Layer 4 of a small transformer language model trained on English Wikipedia (8 layers, counted from 0, width 96).
Take only the direct path to the model's output, skipping the later layers: a vector added to the residual stream pushes a token's score in proportion to its dot product with that token's output vector.

Output vectors of the tokens that the questions are about. A number n stands for n times 0.0078.
"=": 37 2 23 78 18 37 -19 -37 -45 -69 -71 36 -18 32 2 -9 12 -31 63 -20 -52 18 39 51 -14 -6 -84 -24 -31 12 83 104 20 -23 8 -18 48 25 -37 4 -49 37 49 -154 -3 3 -34 -25 27 -77 44 31 -35 -9 3 33 14 -34 19 -45 -2 -32 -26 -97 -47 -40 -2 41 80 24 42 40 61 -28 -22 -16 -40 -81 5 -16 -68 101 36 -8 117 43 63 23 -21 -11 -15 -53 -16 78 -7 -49
" former": 28 -67 35 10 30 79 -15 10 18 20 -85 -32 61 -46 20 51 35 17 -27 -113 -38 -48 8 -8 -26 -78 -20 -38 -1 -54 46 -22 33 42 -55 5 -9 27 -4 -2 -33 -29 46 -38 -24 -5 -21 -2 68 10 56 -35 3 13 -11 -3 -30 35 1 7 48 -28 -5 -61 -43 27 -38 24 62 17 -9 27 4 -35 38 -18 -7 24 -13 -50 -29 2 67 -16 16 -8 38 74 60 -1 -20 20 -48 51 34 0
"class": 46 -6 -2 13 -16 48 25 -52 25 10 -21 -64 45 -40 -5 1 33 1 1 -51 -39 44 60 -26 91 -32 -33 -92 -86 -49 22 -82 10 49 80 -15 21 -20 -14 6 -35 -131 -2 -63 57 -43 -69 -2 0 19 41 -72 86 58 -5 8 42 54 62 60 -10 40 -51 -105 21 -98 -8 14 54 34 -78 46 -19 -21 70 -73 33 21 21 4 90 117 43 -42 -69 -63 66 -7 1 42 -47 0 -35 50 12 -6
"\"": 23 71 10 22 34 -12 18 52 -28 40 -70 50 47 -105 -72 23 61 9 -3 0 -17 -18 43 -67 -75 -22 20 -40 29 -17 37 71 7 51 4 108 12 -45 82 -59 71 84 62 -49 -22 -51 29 -28 76 -44 -36 -29 -38 -40 -4 11 74 53 -38 28 14 64 -12 -65 43 -4 8 -30 6 -12 -27 21 -3 -3 106 -15 -25 -14 2 -51 -12 62 -39 42 -4 43 -74 -91 -1 -54 -23 -103 2 -28 -12 -98
"\")": 50 50 -21 53 29 -19 24 -22 -11 -57 -59 13 24 -94 -24 41 52 -3 -92 37 -37 -99 62 -52 -103 -51 90 -67 -62 -11 87 32 16 82 0 71 62 -48 71 2 11 46 48 -140 4 -121 9 -15 93 -12 -3 -19 7 0 -52 78 -9 98 -68 -5 38 75 49 -129 84 -16 32 -13 73 32 -36 2 -4 -19 116 -57 18 13 -77 -52 -5 130 -47 91 57 29 -30 -55 -38 9 40 -135 -11 -14 -51 -68
"rate": 38 30 30 53 70 -32 73 7 -58 -39 45 -151 9 8 59 -49 -25 29 21 -89 -7 -86 -6 66 -42 -7 73 -12 -81 -4 42 -38 -16 181 89 -29 90 4 127 -101 -22 52 89 18 59 -44 7 20 -53 98 112 -34 -7 22 -41 77 -6 13 -18 -17 -75 -25 -10 -115 74 -4 -16 -5 53 -2 -17 42 -8 -13 -68 -69 -56 6 16 -61 -29 101 12 -92 -102 -189 87 -18 9 0 12 -64 -24 42 48 -38
"gastropod": 80 10 73 -22 -8 48 73 -76 98 -69 -64 60 -3 7 -55 14 -2 43 -5 -45 -58 -7 -53 11 43 -16 30 -177 -42 -29 47 42 18 131 -70 -34 2 -5 -59 -65 46 -112 -30 -53 9 -34 -83 18 45 23 99 -114 66 12 -4 65 21 70 29 71 -69 4 113 -158 81 -82 37 24 65 -48 -64 8 60 23 27 -66 109 26 92 -22 -57 146 6 -16 -12 -127 55 -96 -13 40 -18 -74 -82 37 27 17
"aries": 51 -7 43 -22 37 -1 -46 -26 101 -12 -5 -63 -86 32 -36 0 34 26 -37 -19 -26 -73 8 11 -44 15 33 -91 -39 -48 35 -93 -106 1 -42 66 148 -103 2 -102 -107 -55 28 17 39 -1 28 9 -43 32 48 -32 81 0 16 77 -8 138 113 56 -15 -9 10 -76 -22 37 -1 53 29 -14 -26 -55 -68 4 -52 34 78 6 32 -23 67 105 44 -4 43 -57 43 53 23 -23 8 -143 -29 33 82 -117
"})": -1 -3 18 108 -5 -44 70 -10 18 -97 -62 48 -34 7 -48 12 25 4 -36 54 -13 -145 -17 -13 4 -4 30 -67 -21 40 121 -11 98 41 -45 -12 154 -59 103 4 -56 -108 94 -102 -20 -59 -52 20 -10 8 -57 -55 -39 45 31 84 -54 40 -70 44 -11 -30 68 -91 43 -31 69 34 28 -76 -36 64 -24 -87 19 -43 63 -45 -41 18 53 186 22 68 14 -91 79 39 -13 61 60 -112 -74 -40 24 -59
" age": 33 -1 -20 45 106 100 54 -162 43 -124 44 42 -39 49 -21 31 74 -3 -75 -121 -104 56 44 1 -20 29 22 -50 33 2 25 -112 34 55 -47 -17 2 -7 16 12 -65 -7 34 33 -36 -81 -8 -56 -18 2 95 -66 -28 1 43 66 -32 41 -71 -32 -55 58 50 -30 21 -20 77 -30 6 -16 73 37 40 22 -37 -34 22 -13 64 -19 26 27 -22 -17 -14 19 83 -30 -105 9 0 34 -63 22 -2 -24
"nning": 61 -34 5 41 -48 -8 38 4 -60 -73 31 36 -26 -12 -24 -73 5 -38 -22 -130 1 -109 8 136 -11 -54 3 -35 -50 -43 22 12 143 94 -15 -6 65 65 73 -111 37 -83 1 5 2 -90 -21 16 22 15 -57 -100 -48 56 -23 33 5 99 22 73 21 -59 70 -80 55 -23 -3 73 81 68 46 79 -71 -18 10 -56 -32 -14 82 -22 -24 124 -1 -76 51 -97 56 -39 120 -15 52 -81 -48 50 -10 -93
" |": -34 9 82 55 17 -76 24 9 -23 15 -89 30 -9 13 -11 -16 -25 -20 88 7 24 -3 -33 45 7 -33 -42 -17 50 -86 -13 48 33 -45 2 93 53 -69 -42 -9 17 -4 17 18 -1 1 -23 -40 32 58 -30 25 27 -11 41 31 -30 -29 24 -26 0 -26 -83 44 36 21 -85 -37 -9 -9 -79 -25 29 -19 47 44 -48 -101 -6 61 -20 1 15 9 1 8 11 58 -36 -10 5 54 -3 47 12 -12
" follows": 45 -74 -6 -54 31 68 -1 7 -2 0 51 -42 -66 -64 -29 5 -9 -41 -2 -50 -48 11 -45 41 -18 -58 2 -101 -46 -120 46 28 72 53 0 -3 96 -59 37 -30 -6 -51 110 -63 -24 -40 -6 100 57 -24 -61 -60 -32 -8 -7 130 -101 75 93 16 28 -8 -61 -102 70 -13 47 -34 75 45 3 29 42 31 -74 21 63 31 66 17 13 50 48 -3 -15 -102 47 -36 38 -29 6 -14 -36 33 15 -12
"moto": -8 -18 35 -68 38 2 -14 27 -41 -80 -11 -25 19 3 -46 68 12 31 31 -116 58 10 -24 -16 9 -12 7 -129 -25 1 27 -48 88 -10 5 -46 59 62 32 -66 -2 -63 16 -88 54 -46 -31 -5 17 42 42 -114 21 -53 -14 92 -49 106 -59 12 10 43 45 -136 60 21 -31 5 75 15 -89 19 -9 -57 -49 -107 5 40 17 -48 46 140 9 30 24 -88 92 9 -1 47 75 24 -29 64 -9 36
" males": 30 6 -2 36 50 91 -14 -22 -55 -51 22 4 22 -8 14 35 34 85 -34 -81 -20 -53 41 27 36 -13 61 -85 0 -78 66 -39 33 38 -133 -24 20 17 20 5 -42 -11 118 52 37 -29 -29 -46 -41 -53 14 -2 -5 23 43 114 -57 99 29 -31 -51 13 -19 -98 67 -47 53 -47 50 -66 109 -6 -45 -26 16 -51 19 -6 78 -1 28 60 85 28 -66 -121 11 17 -107 29 7 -95 -62 7 40 -69
"==": -34 -19 -26 95 13 42 -23 75 64 53 -56 15 65 5 -10 -23 -99 -26 43 38 11 -67 22 91 13 -42 83 -61 -38 -57 10 82 61 42 -37 -2 41 23 -44 -67 33 17 15 -89 -20 -1 -20 6 16 8 8 -79 25 27 19 48 27 14 49 -102 -26 39 -49 64 -19 -43 43 -26 73 -8 -21 -18 63 -42 -105 44 23 -16 -77 -24 -17 100 -3 -13 42 -79 5 110 -126 46 -12 -100 -35 -11 -2 -31
" statistics": -53 -10 -15 -2 30 64 -49 -28 56 4 -31 46 -13 33 -13 -38 24 16 31 -2 -29 21 -32 17 23 -43 34 -81 -9 -37 82 -58 -11 56 -54 -38 21 -58 -9 -90 -70 -73 69 -19 121 -20 -17 42 18 22 36 -56 -26 14 -39 121 -58 78 19 7 -53 54 23 -5 17 -55 18 16 3 24 72 42 22 -48 -36 -33 -17 -15 -9 22 -42 87 30 -20 -39 10 27 106 11 22 36 -100 -53 19 11 -72
"ograph": 29 -19 34 -24 -3 11 16 0 3 39 17 -52 82 -30 48 0 109 51 -63 -68 -113 -138 42 117 -98 8 109 -60 -45 -149 49 -26 -8 47 17 -21 29 -52 -28 -103 -57 -91 58 -39 43 10 -37 -27 -48 68 17 -75 130 26 -62 53 -10 69 26 64 -42 -74 37 -107 45 -18 18 36 81 14 -37 105 25 -75 32 -11 -11 51 52 -25 72 165 43 -25 -29 -39 21 -67 105 11 -36 -72 4 -50 -22 -49
"Plot": 71 -39 -21 10 65 51 -54 -81 -42 -5 31 11 28 -26 10 89 -98 -100 7 -110 -38 -135 112 94 12 -89 25 -20 -41 -38 99 39 39 -15 -46 -40 4 21 -14 -95 -34 -65 41 -40 64 -17 -66 27 80 38 27 -65 28 -66 35 112 15 76 -42 39 45 27 16 -121 17 -23 14 -55 -5 -28 -17 16 -25 -1 -110 62 105 85 65 -12 -40 147 41 24 -75 -51 124 18 9 -23 49 39 -52 14 -68 -76
"range": 32 -18 -2 26 67 -4 14 -10 -39 -28 -8 -26 13 -11 -58 40 14 17 27 -65 17 -87 -105 94 -1 -12 -10 -19 -126 -43 25 -45 8 161 105 9 81 28 48 -24 -85 -29 26 -43 -17 -69 -20 -31 29 12 65 -125 79 46 -29 102 -33 -23 86 29 -50 -20 50 -134 -5 -65 -51 10 58 43 -28 -1 -49 16 -71 -95 -1 6 70 1 99 122 69 -13 -11 -23 -1 -71 -29 11 -5 23 -32 144 29 -48
"&": 143 25 134 12 23 90 29 -165 -181 -246 82 -27 4 -107 -23 -30 156 81 -30 -308 -155 -166 -54 143 -14 -99 214 -417 -233 -166 349 -25 115 99 -72 -120 309 -53 57 -73 -145 -158 190 -284 169 -297 -124 5 148 121 223 -316 -21 1 -90 336 -201 272 -21 163 -75 72 113 -386 254 -108 45 11 200 -3 -94 42 17 -106 -10 -146 1 122 255 -215 134 477 171 98 -57 -167 390 -3 8 163 127 -302 -215 77 -65 -92
" Reference": 46 27 32 -31 57 -10 -5 -12 -21 -69 -60 -63 -1 2 -118 -16 11 22 -27 29 -8 17 -33 6 -55 -66 56 -51 -47 -50 83 -66 66 -45 -36 -63 153 -76 74 -53 -48 -62 -8 -15 71 -29 -60 -13 65 58 -10 -147 -2 3 46 48 -55 82 66 24 -95 7 10 -77 48 -21 126 -31 -11 43 61 68 -26 12 -53 -67 -94 26 144 31 18 89 87 -15 12 69 83 1 24 91 44 -83 -91 5 -76 33
"ever": 49 61 -13 -74 14 30 -57 16 28 12 31 -27 33 -12 8 -32 93 65 20 -31 -20 48 -34 10 34 -67 49 -32 -9 43 -3 -89 42 14 -27 6 60 6 3 1 -48 -16 102 47 -20 -35 -55 -44 -13 65 30 -6 -50 -26 -6 84 -37 46 7 -74 65 1 -25 -133 28 2 57 -29 29 60 -34 -22 -114 84 2 -79 -23 64 -9 -75 22 65 12 14 84 -26 47 -68 -41 -9 -61 29 -17 36 -61 -73
"There": 3 6 -23 31 69 80 14 -33 -12 20 -6 -4 -15 -2 -55 42 54 -2 -40 -42 14 -8 61 -20 -7 2 59 -68 -48 -55 40 -74 175 -6 -42 8 107 -105 46 33 -58 32 20 -50 18 -94 17 62 -2 26 -15 -45 -2 3 -21 83 21 29 -6 28 -78 -8 49 -96 41 -17 48 -63 23 -52 -31 -74 16 -29 -13 -52 29 47 35 -56 -16 91 20 0 23 -64 75 54 -29 -29 -34 -27 -66 7 13 18
" Cinematography": 0 -64 41 -44 32 91 13 -74 -18 -9 -19 -22 92 -68 -11 34 2 -44 27 42 -46 -21 37 -7 -92 -42 -13 -96 -19 -20 73 -39 -30 -9 -70 -16 57 15 -4 -79 78 -67 141 -63 66 -90 -23 -36 1 65 -12 -54 67 8 51 4 -49 140 53 52 28 -4 1 -119 44 43 18 1 83 32 -79 67 -29 -87 -40 -80 -11 -7 -4 -14 -9 109 89 38 17 -29 129 -16 81 -39 71 -26 -100 -72 81 -77
" racial": 55 -13 -9 76 36 -6 29 -1 18 -31 1 28 32 -30 22 64 16 23 -8 -5 -7 -66 67 -1 45 -46 13 -34 -39 -76 72 -39 38 59 -126 -51 41 -8 -15 -5 -52 -64 44 7 -16 -13 -9 40 -45 44 83 -70 -32 -75 -31 94 -46 67 -2 -27 -77 -73 5 -35 31 -65 30 -14 121 28 69 21 -52 -31 33 -104 -36 -58 83 -9 -55 62 -20 87 17 -19 71 16 2 80 -7 -74 -60 16 51 -50
"^{‡}": -19 47 68 55 -21 -37 3 -70 -2 -60 -43 80 16 -37 -66 34 59 15 32 -20 -30 -84 -20 35 54 29 50 -105 -93 -121 114 -6 57 1 -56 17 90 -37 6 -107 12 -167 82 3 -9 -35 -21 60 -63 60 36 -74 -47 11 -4 98 12 80 0 -17 -56 101 24 20 39 3 38 30 46 33 -12 -60 1 -85 -89 -18 13 6 23 26 31 169 65 32 51 -146 -23 20 -5 76 25 -98 -84 14 20 -76
"===": -26 60 -5 47 42 75 12 79 -18 21 -60 4 0 -28 -30 11 19 -43 23 -79 -25 -45 94 80 14 -63 5 -24 -69 -10 -11 96 73 10 -40 68 99 -8 -103 -43 55 60 11 -99 30 -12 -24 -46 103 59 -15 -82 8 2 -11 144 26 11 14 -38 -37 22 -45 42 41 -22 2 -58 33 12 -2 -81 44 -24 -34 -7 -47 -67 -65 -18 -28 60 7 -45 58 -52 4 98 -84 85 -61 -97 -32 8 6 -12
"Official": 128 -15 11 13 115 14 -35 -60 -84 4 -74 3 11 -29 39 22 116 -18 -6 30 3 5 36 53 -44 -20 21 -36 -73 -43 36 -26 -23 0 -47 -34 33 17 12 21 -85 -4 47 -39 -35 63 -1 31 -30 17 52 -71 27 -46 2 37 5 55 -22 68 -30 -61 -60 -72 -23 -52 29 -54 51 5 48 45 -4 -89 -30 17 -78 13 61 -43 56 135 -1 -33 12 -87 25 5 47 60 -3 -28 -63 76 -15 3
"witz": 78 30 91 -56 -23 -25 31 7 54 -32 -4 21 71 -59 -57 15 52 -42 -8 -22 -30 -71 5 7 4 29 90 -33 -55 -30 3 -131 75 57 2 -53 10 9 -17 -10 -78 -50 63 -68 66 -133 -46 -17 -1 84 72 -92 57 34 -3 62 -35 56 -8 71 21 12 60 -123 77 2 -7 -9 2 18 -74 111 -2 -44 -34 -15 17 -19 19 5 -24 148 102 -40 4 -101 71 37 6 -26 2 -90 -15 -1 -47 -60

Each question shows what one neuron of this layer's MLP adds at an activation of 1. A number n stands for n times 0.00088.

n331: 3 3 6 4 4 1 0 3 -2 1 1 3 1 -2 1 1 -5 3 1 -1 -4 1 -1 -2 3 0 -2 -3 -1 2 2 -2 1 0 -1 -6 2 1 2 -3 6 -8 -3 3 2 2 -1 -7 -2 1 6 2 3 -4 4 -2 -2 0 -1 0 0 -2 0 2 2 -4 0 -5 -3 3 -2 -2 -3 3 -1 2 -3 7 -3 -2 -2 0 4 2 2 6 -7 -1 -3 -1 -1 2 0 1 0 -1
Pushed up most: "ever"

n75: 5 -5 -9 -3 1 0 0 0 2 -5 5 0 2 1 3 4 -2 0 -1 -1 -5 3 -1 0 1 -5 0 6 3 4 3 -2 -4 2 3 0 1 1 2 1 0 1 2 -4 -2 -3 -2 -4 2 2 -4 4 0 -2 -5 -2 -3 2 0 0 3 -3 -2 -3 4 0 0 5 0 0 -1 2 -2 7 -4 2 -2 2 -5 -3 -3 3 0 2 2 1 -3 -1 -2 -1 -4 -1 1 -1 -1 -3
Which two tokens does it push up most, strongest first? "ever", "\")"

n32: -15 50 54 -20 -63 -27 15 24 -42 -21 -81 -27 -29 11 -59 -21 62 -70 -95 10 -48 11 -72 -14 -48 89 38 -8 72 -73 35 -7 -95 7 -18 -30 -24 88 -9 -47 -12 54 20 51 -12 43 7 49 -61 18 -38 58 -4 -24 15 5 -36 56 -9 -69 -66 51 -19 40 52 36 81 62 83 39 23 -4 25 -8 16 6 21 -105 -22 53 37 -24 -14 10 67 -62 -30 0 108 -46 -17 10 -7 31 34 -52
Which two tokens does it push up most, strongest first? "^{‡}", "aries"

n295: -1 3 0 -2 2 -3 5 2 0 1 -3 -2 1 4 -4 1 3 1 1 2 0 2 -5 3 4 0 4 -3 2 0 -2 -3 0 3 -2 2 -5 9 -4 -1 -2 2 0 6 1 -1 3 2 -1 -2 7 -3 0 2 3 -2 -1 4 3 1 -2 4 -2 1 2 2 6 -4 0 3 3 -1 3 0 2 0 3 3 1 0 2 -1 1 -1 -2 -3 3 2 1 1 1 -2 -1 0 3 1
Pushed down most: "="

n237: -4 1 -6 -4 -4 4 2 -3 6 1 4 -1 5 0 -10 11 -9 -3 12 -4 -5 3 1 -1 8 -7 3 3 -2 3 5 -6 -5 1 -1 -3 -6 5 -7 -2 7 -3 0 5 1 -2 1 -7 -2 0 1 3 7 0 3 -5 -3 -6 5 -9 1 5 -4 -3 -1 -5 -2 -5 2 -4 2 -1 5 10 -8 -6 -4 4 0 4 -4 2 0 0 0 -2 -3 2 -11 -1 -4 2 -1 -2 10 -1
Pushed up most: "=="

n245: 0 1 -4 3 1 4 -4 0 -3 -5 7 6 3 -4 8 0 -3 4 2 -6 -3 3 -1 -4 3 -3 -2 7 3 3 4 2 -7 -1 1 1 6 -7 1 0 10 -1 -1 1 -5 -1 4 -3 2 3 -2 9 -2 -6 -2 -2 -3 1 6 -4 2 -6 -4 -8 3 -4 -7 6 -2 -1 -5 -1 0 9 -3 0 -6 0 1 -2 0 -2 0 6 6 6 -2 -3 -5 -4 -3 4 -6 1 1 -1
Pushed down most: "witz"

n192: -35 -5 -59 26 -91 90 160 -34 -41 5 -39 10 -86 -126 -77 209 -69 -23 13 -44 -5 58 45 54 -79 71 -183 63 20 46 83 40 -123 -197 31 128 36 -44 -131 -87 -27 74 -51 -154 -7 54 -180 49 140 -36 -14 -25 -44 132 174 119 -152 -104 -10 -129 -60 -107 73 -11 -56 164 17 68 78 46 84 -61 32 3 -30 85 -100 20 -11 70 -13 213 -139 67 -34 103 107 -2 -32 34 -56 16 114 -129 67 -119
Pushed up most: "="

n60: -14 78 -19 -104 -60 -2 -152 51 -125 -134 54 -10 -68 163 -169 85 6 -43 20 23 -49 88 37 -23 -61 -135 0 63 -50 41 67 -55 -279 -105 -26 -65 164 -71 -131 -31 15 -32 77 35 27 146 50 -155 46 26 14 -35 -29 122 83 35 108 12 63 -44 -67 -56 -31 -28 85 69 150 46 184 22 -23 91 91 57 5 -93 -131 -47 6 217 -37 -12 -2 -104 89 158 76 -53 -76 45 25 -31 -187 65 2 -35
Pushed up most: " Reference"

n112: 97 13 -45 -77 -110 104 6 -10 -98 185 72 49 130 75 -103 -53 -32 -6 48 -109 -88 99 -6 -34 36 19 114 -35 -34 93 -72 -29 -142 15 -50 41 -26 184 -133 48 7 -42 -51 83 -79 -9 -136 217 139 -58 19 17 86 -88 -30 -84 306 -96 44 99 78 30 90 -79 26 -36 89 -143 86 47 -34 141 -149 136 49 6 3 39 24 -267 -95 -17 -114 26 115 20 -105 -151 -167 29 -63 -63 -88 -181 126 34
Pushed up most: "gastropod"

n51: 4 0 11 -13 2 -7 1 1 13 -9 0 5 9 8 -15 0 -5 -18 0 1 -5 -10 -17 -3 -4 4 8 -7 5 9 -2 -9 2 6 -9 -7 -17 24 -4 5 -3 1 8 3 -9 -2 -8 -3 -3 0 7 -1 0 9 10 -1 -2 1 -6 -5 5 6 -6 -8 12 8 6 0 4 2 3 -5 -2 -9 4 1 6 2 2 4 11 -3 6 0 -7 -6 5 9 1 0 6 -4 -3 -13 3 -7
Which two tokens does it push up most, strongest first? "witz", "&"

n217: 20 55 220 0 24 -17 -40 -56 -65 -6 -42 -41 63 38 -156 77 -75 -73 10 -103 -76 -43 -74 -31 -9 4 -50 141 -3 32 111 -160 21 92 -15 19 -8 46 69 21 -91 -2 115 70 -30 2 97 -2 125 30 26 -21 38 25 -32 9 -36 -15 120 12 -55 6 -7 -29 136 2 -11 2 23 -55 41 9 -74 -2 -4 -41 -29 101 -2 -82 16 115 4 -86 69 -97 -79 -186 15 16 37 110 -58 54 -73 -23
Pushed down most: "=="

n61: 24 -20 -82 -66 75 21 -24 55 -36 -74 -112 -84 -82 53 21 -58 76 -33 -23 131 31 0 54 40 -34 126 -12 80 -3 66 60 9 86 91 15 -11 94 55 6 80 -80 56 -8 -99 -51 38 -82 -85 -100 -34 -109 -41 10 -61 -17 -141 48 -52 -34 103 29 -137 -44 91 -170 -63 77 40 34 23 -29 66 46 -99 38 -40 8 -4 112 43 -45 2 -76 -114 -67 -35 65 42 -40 40 -15 37 132 81 -29 -2
Which two tokens does it push up most, strongest first? "Official", "="

n235: -2 -2 -2 -6 -3 1 -8 -3 8 -1 3 3 5 4 -7 8 -7 -5 6 4 -3 -1 -2 0 4 0 1 1 7 5 4 -5 0 0 0 3 -6 6 -4 4 1 0 2 1 1 -1 2 3 -4 3 -1 -6 -2 7 0 -1 -3 0 -1 -5 2 6 0 -2 0 3 0 -1 5 -8 4 5 3 -1 1 -5 -2 5 4 5 5 5 0 -2 -7 -3 0 1 -13 3 2 -3 4 -4 7 -6
Pushed up most: " males"

n374: 99 159 91 32 -78 0 126 -60 47 32 67 -281 -57 -51 -6 -99 -82 6 57 122 -62 -129 -23 23 -99 115 51 -22 45 -126 87 -8 -6 85 -77 -59 -54 122 6 68 -7 23 79 -25 64 -70 194 -22 -18 20 -52 -124 -8 -130 88 -19 -123 -10 -151 -72 60 -24 116 -43 115 100 81 -50 -113 -96 -18 -62 -201 69 -39 85 82 -91 65 132 11 -313 -113 81 17 186 49 11 169 14 34 -87 -239 54 65 175
Pushed up most: " Reference"

n119: 95 -75 83 -70 61 70 -99 28 -75 -64 132 -39 27 39 128 74 135 91 -57 5 13 39 -8 -51 -195 30 46 100 -89 0 -26 115 -68 42 -77 -23 -16 53 156 142 -115 22 0 -26 -65 8 36 35 -209 -21 -3 -41 0 -78 -50 67 31 -153 102 116 -101 -98 -140 25 -63 -130 58 8 38 120 89 -77 175 -99 -8 -36 70 -58 -88 -94 19 174 131 -14 -115 -190 0 38 10 -109 -47 135 -193 133 26 136
Pushed up most: "Official"

n172: 6 0 -3 1 1 4 -2 -2 2 -6 7 3 3 1 4 4 -5 -2 -1 -4 -6 4 0 -4 4 -4 0 7 4 8 5 -2 -5 2 1 0 3 1 6 3 6 -1 2 -2 -2 0 1 -5 1 4 -1 7 1 -3 1 -1 -2 0 0 1 2 -5 -1 -4 4 -2 -2 9 -1 1 -2 1 0 9 -4 1 -3 5 -4 -1 0 3 0 6 4 5 -5 -3 -5 -2 -1 1 -1 -2 1 -4
Pushed up most: "ever"

n187: -2 15 -3 17 2 9 4 -3 -5 6 5 1 0 -1 10 2 -14 14 -2 0 -2 5 7 0 12 -1 -17 -4 1 1 7 -4 1 -10 2 4 6 -13 6 -4 9 -13 -14 8 8 1 5 -4 -7 -5 7 0 -1 -2 8 -6 -3 5 2 7 -1 -1 3 6 -2 -16 -8 -8 -2 0 2 -4 -2 10 -7 5 1 13 -4 5 3 4 -4 0 0 5 -7 -2 -6 2 0 4 -5 1 1 5
Pushed up most: "class"

n66: -136 313 222 8 -62 -51 43 143 156 -70 -135 -120 -65 57 -166 -54 -61 56 17 -10 -3 -115 -31 -125 4 -172 48 -74 -93 -34 -79 -53 129 144 71 -91 -10 -39 -211 -26 -8 17 104 -56 -92 -86 -167 225 -85 20 44 -19 96 28 169 -7 21 65 158 53 -33 -70 -114 23 -107 139 51 78 246 -19 -55 -33 -45 -20 -39 -250 -16 -134 -134 35 154 -117 145 160 -109 -88 31 145 198 -236 30 46 -227 -74 114 188
Pushed up most: " Cinematography"

n219: 0 2 3 -4 0 1 1 -1 3 0 -1 3 5 -1 -5 5 -2 -4 5 2 -1 2 -3 0 4 1 1 -4 2 3 6 -3 -1 5 -2 -2 -7 9 -3 2 2 -2 0 7 3 1 3 -1 -3 -2 5 -1 3 2 8 -1 -2 0 2 -3 0 5 0 -4 3 2 1 -5 -1 1 4 1 0 0 -1 -3 0 4 1 6 0 2 2 -1 -2 -2 1 6 -5 4 3 -1 0 -5 6 1
Pushed up most: " males"

n23: -117 24 -239 150 -50 -159 -20 22 125 -112 -36 129 264 -75 -97 204 -111 -67 -193 4 -142 -135 -91 42 35 51 125 -106 55 -107 94 46 240 -272 56 110 -73 -145 8 -66 -157 16 -245 -11 -280 -253 11 47 -147 34 124 -202 -146 -72 174 43 -31 200 58 -37 -31 105 119 68 43 183 -48 40 -82 115 -149 182 138 -9 234 269 37 -91 67 -25 121 -169 -196 134 -193 126 35 238 159 -117 40 56 -15 15 15 162
Pushed down most: "rate"

n95: -1 0 34 -20 -24 2 21 11 -23 -3 -9 -9 2 -12 -15 3 22 -1 -8 -11 -14 6 -13 14 1 5 18 8 15 -3 -20 5 -18 17 -6 -5 2 4 -17 9 -3 14 -6 -6 -6 6 -8 -22 6 7 13 10 12 -33 10 12 5 -6 -5 -3 -15 -14 -17 10 10 35 0 4 -11 5 10 -10 17 -6 24 -1 -16 -21 4 -20 10 -16 2 1 10 -13 -4 3 5 17 1 -10 7 -4 -5 -3
Pushed up most: "==="

n93: -2 -123 92 9 83 106 62 4 69 -37 58 -76 93 33 -101 101 -8 -10 -65 -105 -19 2 -67 -2 -69 85 -149 119 -6 -58 -39 116 24 125 -68 53 0 -104 66 103 -76 -78 107 4 72 42 -118 -180 -112 -105 -19 -47 77 -80 -60 57 18 -86 -72 -27 -12 -47 47 71 -36 30 -13 146 80 -129 73 59 6 -134 71 -7 77 19 -144 -40 16 16 84 38 -9 -63 -50 -57 33 9 14 39 -50 169 -7 -12
Pushed down most: " Reference"

n3: -15 -4 -20 38 -13 -52 36 -2 71 13 -63 -5 -5 -24 25 -47 86 -56 -10 -68 -10 -12 -12 26 28 10 17 -31 57 -5 -49 -10 -65 19 29 31 55 11 2 -36 23 50 22 -38 6 30 -56 12 -50 -5 4 -15 11 23 -10 1 26 -19 -73 46 42 -20 -52 3 39 -16 3 -19 -4 -48 47 -8 14 26 33 25 -1 32 -27 13 32 -51 -11 10 -36 54 36 9 2 14 0 -40 -4 -12 8 -18
Which two tokens does it push up most, strongest first? "\"", "ograph"

n213: 3 0 1 4 2 1 2 3 -6 3 -3 -5 -3 0 3 -3 8 1 -6 0 2 -1 4 6 -5 2 1 0 -4 -5 -4 1 2 -1 3 -3 4 -3 5 -1 -3 1 4 -4 1 1 -3 -5 5 1 -2 2 -1 -3 -1 2 6 1 -3 9 -3 -6 -1 6 0 0 1 2 -2 7 -2 0 -1 -3 0 3 -1 -1 -3 -4 -4 3 1 3 6 6 -3 -3 8 -3 0 1 1 3 -6 1
Pushed up most: "ograph"

n28: -86 -75 70 199 197 88 -191 25 -61 136 -16 -149 -146 -117 20 -81 66 -102 91 90 65 74 4 0 -66 10 211 64 -6 226 -4 -186 -306 39 72 18 -183 -62 66 -267 -20 -102 25 108 -135 -211 -40 76 42 122 134 -39 173 -122 10 -18 -25 6 74 -17 -43 -13 -106 15 78 -34 13 -58 -28 -194 -28 -221 -115 160 36 277 77 10 -11 138 49 -131 201 160 233 -20 -114 77 21 122 145 -74 -145 -152 7 -81
Pushed up most: "aries"

n221: 126 95 191 8 241 -132 160 0 24 -27 -205 87 59 145 -120 104 12 75 -25 30 12 -99 27 68 77 130 91 101 -3 55 16 60 -142 -20 -187 -88 -39 14 79 138 0 -230 -74 -160 37 5 -168 -189 107 -64 233 -44 -183 99 -15 -27 -9 -6 -46 -95 -55 -141 -95 -66 -74 33 -65 14 -99 -101 112 -98 20 -57 193 -13 -146 31 -103 -73 96 -331 -48 76 20 -54 96 -55 191 126 -177 14 171 82 63 203
Pushed down most: " follows"

n314: -49 -109 9 13 103 -5 6 66 93 30 -55 -15 -3 84 95 -67 -145 -3 43 97 -173 -76 -104 -28 -23 148 -215 273 15 -10 -26 -81 -17 -158 -192 209 26 -77 82 18 3 -5 -83 89 49 24 -18 -64 -32 -167 -34 77 -203 -114 -22 31 -33 -62 159 41 -53 -108 142 77 15 116 67 74 -95 -51 42 119 -119 97 -5 -51 18 -84 103 17 40 183 26 -35 53 -35 -26 -75 51 -36 46 -29 39 37 18 -92
Pushed up most: "aries"

n46: -34 11 50 -55 -22 -34 15 8 -39 7 -2 -5 -20 42 -29 -2 62 -10 -42 2 -32 28 -36 25 12 41 60 -3 -2 -40 -17 -16 -39 0 -13 -51 9 34 -42 -10 -73 21 29 14 16 1 -15 37 -95 25 -3 29 8 -30 43 27 -12 13 -35 -45 -39 -43 35 11 17 53 84 61 -10 7 8 36 53 -24 72 -36 29 -120 -2 35 -12 -39 12 -71 84 -44 -16 5 41 27 -38 -35 -20 14 47 -22
Pushed down most: "Plot"

n57: 0 3 -5 -8 2 5 0 -1 -1 -2 4 3 -1 -1 -1 0 -6 -6 -2 -5 -1 -2 1 -9 1 -7 2 6 0 -4 3 -1 -4 1 4 0 0 0 3 -1 5 3 1 3 -2 3 3 6 2 2 -1 6 3 0 7 2 -7 -5 9 -9 4 1 -1 -5 -5 -3 -7 5 0 1 -5 -1 3 6 -3 -4 3 2 1 1 -3 -7 3 -1 7 -5 3 3 2 -2 3 3 -5 -5 3 -1
Pushed up most: " follows"